Layer 9 of a small transformer language model trained on English Wikipedia (14 layers, counted from 0, width 96). Numbers have three digits each and are written without spaces.
In attention head 0, each number of a token's query is one row of weights dot the token's vector x plus its bias. The head spreads its attention over the tokens so far by the softmax of query dot key.

Query weights of the head. A number n stands for (n - 500) times 0.00099.
q0 (bias 0.197): 614548447575517392308500711210568483539360458584613258520537500500623297574508429536648565504584500349621508666294554469491372442552532578472436471811467535369413431401354317662496590357473529406583829553700852611885451442467334418699617196263620326480395729544652631400370516319640567594
q1 (bias 0.025): 306411797601528531612241806612450172521618312341654603451156714411626660644635482717597302432566552522429393461822577345604723802429300509704730604496302452403604538626582513578347358692352623644736664346358430478423571536648444607472460303399251377536585496249441325575565451302641522370
q2 (bias 0.052): 503373406496421503349694724547401249520535681474284471441483430476426635441284754470333487475592608517527369658537472590361413496370503444379497472522724560356525464540681521631554603320641567433563602587467476486521545337221475393453572520496467465396546823527426542432527828497329500673
q3 (bias -0.029): 641394704500533577387461350485336568602536518386459530365507538740407397629746434514384671460329503607627273542330667411462627471482503443240690489392518524493439497403343394593360503465379355638214545474572595618493536228325578459304673456619403656511531528675640629465359486553447625333
q4 (bias -0.285): 508352419384483504321670559470418470585565794610450762504654453308594512484354609547524439348552618727428516480362587403376452614488296300413324545291480559659320748437806560398587667587316500664352267575500150549606609380573437527382516655483232373524569430512659488663535778548519319799
q5 (bias 0.038): 475384515022465644406383533476458480689629485539511661474688417846705541356387399511707571175581518436444347562438492533488606379389591508431385588452473467640374323569458560493419442772205404545561496455391685530451476458583170478523597630622733511462597409448671462422533496437462522395
q6 (bias -0.329): 536470458809355359453549437496618468443454539535612402339545489239474432360456255445763468787518332421582399562386477576472124572444467561434713420382549504562725553452600481562659660345650650403489709440296604542667314423462547598586429514614579377530342566734378633530249598392433680606
q7 (bias -0.150): 490476722482511564493576338514586698464434560510395565538593414374376503493312411513361649553470493369514438661487486696704459594500544781259353542741510513529738477332493497517669517453317542389651373529497503209521388514607572450471469411820504518369333457473347528459467435582602554248
q8 (bias -0.148): 563390193578371490607642355228474316539664500565649720204486454551524414531419400597405728423520460524593731487675408477544721517562503333594596511529709510471475516470762445641439633632588525478261460597527503465469728412552565603446507427478442349590388470493434434623487596480381358624
q9 (bias -0.171): 695479388400486390601413514310423581563616639536500762451514493400690500609571460425617309550411510622365156439398340621485387584741571360581448564461627449504465526402607479564538440712602454465429522643547233496496542532630635627391590416553244532385377463610380714404490302314597653521
q10 (bias 0.320): 599374549458653528429307756612523352262637563415543663520750476496592394265440936369560701471484500611614488572396533314310744405431416290524099595508446579619317488715500390659432535524504212598512324679579661541644504479463419465466537539050577471360484528548570455387484280548538352623
q11 (bias -0.327): 644436463587357616613387338441605534438545483413527673468366628235567536508543446429516519549496465606448690768662562613740654590440130439413384631414692571684471294315430435308504430555124397642401364436344508476504274434590504438580343527709253623618581331600480569787324629524579508816
q12 (bias -0.371): 171577872559534451742701725638439522516409382222414517663430622561496610736604368448553372408351396529358619500496286587656406600338699550596496500349608452338500574468235692329758516408613278474608354458571629318467523714616521433466463555389608563360488341273633182516694529561531416381
q13 (bias 0.086): 367324616564367286311509591695549825732527505358610393584322692465522420473504353483561504644439448545513252539509274500519341280509414572552698558365245457661617785517423429706252261569525718553532705413341461455545582559603393398832271347514663473442656663456590371347804266032521639425
q14 (bias -0.029): 376609318539549519468705584465689328572553651460454619514533569443593438351296692833533249326453389510528742657532451537681707538302912519681349495596625435510457882324310557251696518803414170307573230708615575385337460505371635550475491427495195660352455449289404079519551140589350491586
q15 (bias 0.065): 323395730421589484406618655705398591527405421569391313788704496738651407479488529496444504351536460435544585484480371755487058451665627533425641376515558468525628704334700411362388704456465475440649581189653536545447481471430402430538646461201791247337384512540376471400520354472712730357
q16 (bias -0.005): 734333536399573500447524538389518246377762633371598504480563639469511539338618504428419419404569542433209586664691472345732709520314542532763547373334357337695595500157540684492381251750463452276440553522492519757654500420508447308626551406618578476492515454531393559562508309492587745418
q17 (bias -0.350): 517857464254343417612696578598414429470585213608521755336762389702608442384608537366627542401352233531588549586284695616547529513482414330392289302467504608284536169604213686238487521574630291373423598455423662402393488373420723466500632440548533351718737552526365388662474699863351535660
q18 (bias 0.177): 520351365512651480477423528530616440504443728367597267520464500360634290361449525614472519512242641390713593469563521496474478263732500439583656291187586484529381553130392512762560660464519236604553632334551639655549414797362547228761629422544708467394388535528635573528664452456289441411
q19 (bias 0.162): 560310496425591590606618399643391289556403293531345373482357627387471449500403439632424684295540628489460555657411579309434528596605332715579536493537396493572210441600587401724359564673563245598675681479525626622681531365341488429580383401536450414294388678721470692439511544341316582463
q20 (bias 0.074): 406336281596383622674406665532583436350580435563518677272470514742482377318650516533500578179673456417407507555416550551623659534370496504511433485434690616360477482566277564678423410570617377590439331577293744296398507289474606637492343727464307676670486296385470598563681593470528357594
q21 (bias -0.292): 610720310477408398479530608368623414553590436552461481566552535577572563541644458744525413643446231433350511687432402422527552388438435563550602541510709221489635566655504320425250504489532504568380415228496246634452397541515531450569581468739713534667349493580261195675657382569455669507
q22 (bias 0.093): 598508459388652532629488567713631582631307575569349241605480465556480480292464567330344561269771457284327553638551554508419557275833484471567568405601324508693582508682417342284623504246488517310521794383300640610557598517288466352500605531522734545248388606704414626264567452456379468691
q23 (bias -0.060): 607421564382496761511326272558423429398508245801201500610555781516492468428646582315718425580356431706359465592419431569533504640449454667284265247427408883652508507461362610458597489446343565453556566482634231520532485500635550492537433401500350536706500604375600564586424342543382681599
q24 (bias 0.002): 611287415280623496541577590266596671482784587587577949397439341458522473299534524429587489250553411531428328586466547530362533698386466504728557484493453660369512475362445561545564518718376590454375536571522685515264561449419391489508336246450137629396354418648360693670452485386439582569
q25 (bias -0.094): 697507504343515669518434439189541376476607215545608523496511324569635496522578749368475538548518365397355496447471571564488508884453589504553460741466470493379474189528440416351285595518552575507459680527468633471437656411408695532587573528327358429665727447388585610594394551507605183452
q26 (bias 0.369): 486399398526440496349471702515547427452507671456719462644493688324553428361306530571543558548340659427597240504553363675496591313407532383549561507577467250575496514567429656419457633617493537373504576544279514694566658722493363535432550455257748504453438468597515391257549601257648426181
q27 (bias -0.028): 434471402433459450684468394451720672545332585629421643457486497539595518406356351672645520364677451424596586591419460493595359387518658369651603595566365490567390619465386654500652583412524761653533247409423422373366490581500436368253661441430455782413373395379420601532751471397269331673
q28 (bias 0.041): 573482320560449601491375465509360315419536312403453355673317689389617509442800611365518445364439340410133749370544568414424403617840674491470872364463311647523518352552692602470355698627610463574545748479535482702590633546487711629574185354360768482634794552504351657408349487209209657491
q29 (bias 0.277): 519368662448394542769531385595478692444587632507534381562308350407393570322489577572566459500504527795706320652477412515330232314353599551706605333536227731435401496401556406587573515381589460514572496518636434323263420592358639677504469744221220412472369481473314772515496379454460408723
q30 (bias 0.152): 412351463737489164412254708488558562402370661411661251489324651337685704541425470393605497530547585706413759628429601581318623448428315326454446667534570667599537697407560438493543493554545403490463485480401554526555480507474419553515489454224354601529315550381711515316465650312554414493
q31 (bias -0.031): 486655511602485357579575184493559308547482329540351526436511548184521397707597405517308714504416490632602620538507551418575265489405579468769395525549436552548568440421311305610385520476446732748619481616312654339625470475393496551600627408313504435443656345629457536528589426399573528592

Each question shows a short text with each token's key, already scaled and adjusted for position as the last token sees it. A number n stands for (n - 500) times 0.0023.

Then comes the last token's vector x. A number n stands for (n - 500) times 0.0085.

0 "1": 429479307421521376627469575534480484377481440508504697494294425608441463791322505631255428433643
1 "%": 436346287477638410760533620678472650433462519569651799578308512663407499715398361560291266601526
2 "\n": 504397308519551360682460546693452519461540429534595671589276468641431473684354384592243266487536
3 "\n": 532485335516528393692369577669466447469543408532537717565291471650392441821358492607282372493546
4 "P": 437374408471597350656410594671441658413492449586554834547288429680366502693366447512256368511442
x: 445558551641642581414380556404677733313410448549492490503371610646437399458436270553608619431522582401560523446593561080368579645452519419610480264667534586472457701541379406644523645574550673324483738383559583504402509672533415436215423375333470404536410640524620400366639344462613587426
Which token does the last token look at most, and with what share of its attention? 3 "\n", with about 60%

0 ".": 429478309430512379630462577532477480384485435513503694495289428617432473796316512632247432428637
1 " The": 508353294428540434709510625622439603504514480662559834575243408763356459682449548628177272477551
2 " J": 346301395494604391674557620699359598526446474492527844481254571729265457599419375520301280466559
3 "im": 378335365444664419631647581775419604501483471606482802487254507602323456698478389581367292422530
4 " C": 323403392428768446612555582734451684567469525484538807450244368729362437602385347579240243428426
x: 414644466422532571451479519667692634306410524576423424494450434547507461490354273452614565516559778484588511432580498243411501552250563448709496389735512236607485582645572416546455669533488652440393647452540501710289461828552353468412342488380307456457408746334457401537297460566513773572
Which token does the last token look at most, and with what share of its attention? 0 ".", with about 100%

0 " 3": 426478311429527378626468571534479491373482436502504695491295421606441466793322502626251430430639
1 ".": 415331271514618402713559639774419583565486434562513847483210506767276486759444426607267266502461
2 "97": 347339291504681446701502667643443665689508499584573800580230513623256459667421385574367221520588
3 "/": 369220323575580433616536621825485632547441412578560736538298477665402392604386377551195291531474
4 "k": 399309412390717441676487594790472649557441359576620803508284395602403416658478325493378301614486
x: 452607467520621600236270494492706778284368389505494468492508565432487323560631494450610650411642567417614434417556579471472703411337440422559589208373489701547442648403333453570510627600535843386399598552514465754227522550430308428271460517526607452362409545334534552535506511504748504498
To which token does the last token give the most attention? 0 " 3"

0 "s": 430469314423514374628477577536474489376480442506502700487297420615441467798327511631242431419640
1 " ==": 520334278463508416734499541679508590530527578625601763621216483678360478769302487578190422564563
2 "\n": 466451335444504380650445540643436450512537499549568679573253450683412465766331497644189318436563
3 "In": 444415353495471255715413532620333542583553407610458771554293375699390453601331494557280374463575
4 " 2020": 486412301510469395622534624662383479688504517664578772580300485765378459541327425557289260448608
x: 467535401575645405407283513501732685291352402461380378465435647657420591679427276591420556512474671379675464434484485219310628238529692609624456158535306667460720534497518554491466649440580559516620586442615604635611603637528328439311488382346520481477509375472549482587647503371499609482
To which token does the last token give the most attention? 2 "\n"

0 "y": 433473318421520378626473578539475484377483443507493699484293419615437459799330509639247435424647
1 ".": 433367288453551404703570614728412528551560454610538765515198474832317451742337507640177283450475
2 "\n": 488449346466531402655413600649466499500544439531535663557264437717377437762336497661215343470543
3 "\n": 516481360485524391668386603669479448483534433531525691571298469688373441803325523647263380479544
4 "C": 401363380466609349634469569646335620571518430572544805517254344739346478608367410518239279500487
x: 384588496575682483317404515465761626386331530608483403473439598662483396618351203529608511469491567491586490455624418182406561615354528423585508299718552538509554615491447333669408720521485621368429726321604573663428637738532403512245420471312385410557379621406572443454627390565531550443
Which token does the last token look at most, and with what share of its attention? 3 "\n", with about 50%

0 "ies": 436478314430511371624468586538476481378483452510501691492299424620445460794325506636259434426650
1 ".": 447385283457549387699568639717419533553552463601547757525214477821315448748329513640180274462485
2 " He": 424309386506651370671525600698427589498498415596475745496293410686290476640411498660267249466582
3 " was": 464394329517533260788500649694432513460598384623486586639295337728354379596302508576298285583544
4 " the": 546458290533470370673551587649484582443560318591540777563331302758286482645423449502227336490575
x: 444593487620604592406242350554552722296416447597525371421429638565421501639565385519550605462350549472589423527576501127363415575473620574499537305662461617407584606530567380648536597449530591475398603343569666702325540582543474607364467782252524481386419557304428376448500359578724735245
To which token does the last token give the most attention? 3 " was"

0 " is": 439478309431496366636477573539471480385496437513502692494294420614440468794325514638254439434650
1 "land": 412376324458673395664491583720485662550568441519623905536261444749336437718445393542314260485589
2 "s": 491335303381568339717565643723410607513491522563620736526253389805375391676443418567146225477574
3 " and": 491281387503525358726531636758384516487460411628576803505220428722398433725428393616193329352580
4 " is": 456410351500526295778509631722403576454635396606601614630286378737388421630376509592328275583546
x: 351739450529536534335235387557557718343255535647463364410409614553386579633562480496534470405508629577595450336561423227347445468540600486467655233439431610402548667525548288708436575615621820467496718490581568667393420595487378460411521493508563470429510491379531422340564313544648652413
Which two tokens does the last token look at most, in order? 4 " is", 0 " is"

0 " September": 428483312427523371627469580534479481382477436497496692488300418611446474791320497632250428430640
1 " 2025": 419333303537620439745493656695486585497454453514610870470254478755348464673419414551219294507553
2 ".": 443358331471539398701507632705396566593537427579551737519223479787343458730373457621182296501515
3 "\n": 490422351487552410675401586669464502491543421513548669571267424697392432750352481637223327490519
4 "\n": 524477353503538401676369600681489451468530420521527704573290460672376434815340513633268384498528
x: 357638488610644571353202440464678477214345558591456388415385635573596427559598392652587588486463637504689553456545500153441673429365612545519361258692450514409567582419475363753510566557466571461421768359540726611492511546521416516399439315518403626478435493399658396509513233481624622385
Which two tokens does the last token look at most, in order? 4 "\n", 0 " September"

0 ".": 429478309430512379630462577532477480384485435513503694495289428617432473796316512632247432428637
1 "\n": 498433325487544369696422587693465485486534423530538694568241451700384433783316501645204337464529
2 "\n": 521472358500530381676374604683480452488537421536518700579287469693370429804318513637258366480537
3 "==": 579350395489552424684431529668510559490566430653576761598290448650395423753303534548221446559534
4 "Career": 616302395551505340684383589632550613534497554521442766621361500609269499576474523446365347726527
x: 401437541709666510255521583339563802198402441544617310343332487622409588551412487617774528377550579361569438417521522256313523565455633484519476268618380573643660705516401522532537587460473554482576717472575558614339519586588269422262726425472314503599521426505627396360536298487523610540
To which token does the last token give the most attention? 2 "\n"

0 "ä": 425472315423517372624474576537482481370479443499489698483297432607444471798321503635258434423641
1 "nd": 333333360477749416700459649805414660511496450587610826526289401808351415806493383530316230528504
2 "ö": 295257354462699417660591524848454661493468502550595800495288435780346502789402318638365351382511
3 ".": 451376315449536408680573597741470516594533452636537699511222444808365435709339469656233274428474
4 " The": 495359308422553445672466603589441625503537419690571818558258348755336438657434540629204303501553
x: 384522530635585555325251458384763655355392370537543370359488722602428393488551352625592686467416603578587447492532438196416487571590516581518513267686515432416648675469557370660570642463511754424354618463497677760416510627500319533353465616275479443454325573411523390453565350529557583333
To which token does the last token give the most attention? 0 "ä"

0 ")": 435470309418520372632465567537479481379482437513501695495290416611445467797312513630249430440637
1 "\n": 532403320504525365699431569697464467478537401550539684585251434710412425754313493623195306469505
2 "\n": 555474360514513383670366598672485426479541404558520695588305459687386430800324516616274354486522
3 "P": 457354413505586359651390597687437616438483432622543835569275429694339492680372462514282350488447
4 "op": 444351358497621530562506566778525615449536499658533835548332534648429518728442419561350280376498
x: 548722493618642547333220500474615647350585429666460475502405558520371451444450277479411413197627625552785532437442545276465588576322570426562488429419595469508625693570532556678489666586691647415576651311509541433492567661301333482261376418414403440497302487434584511543656313565471723389
Which token does the last token look at most, and with what share of its attention? 2 "\n", with about 50%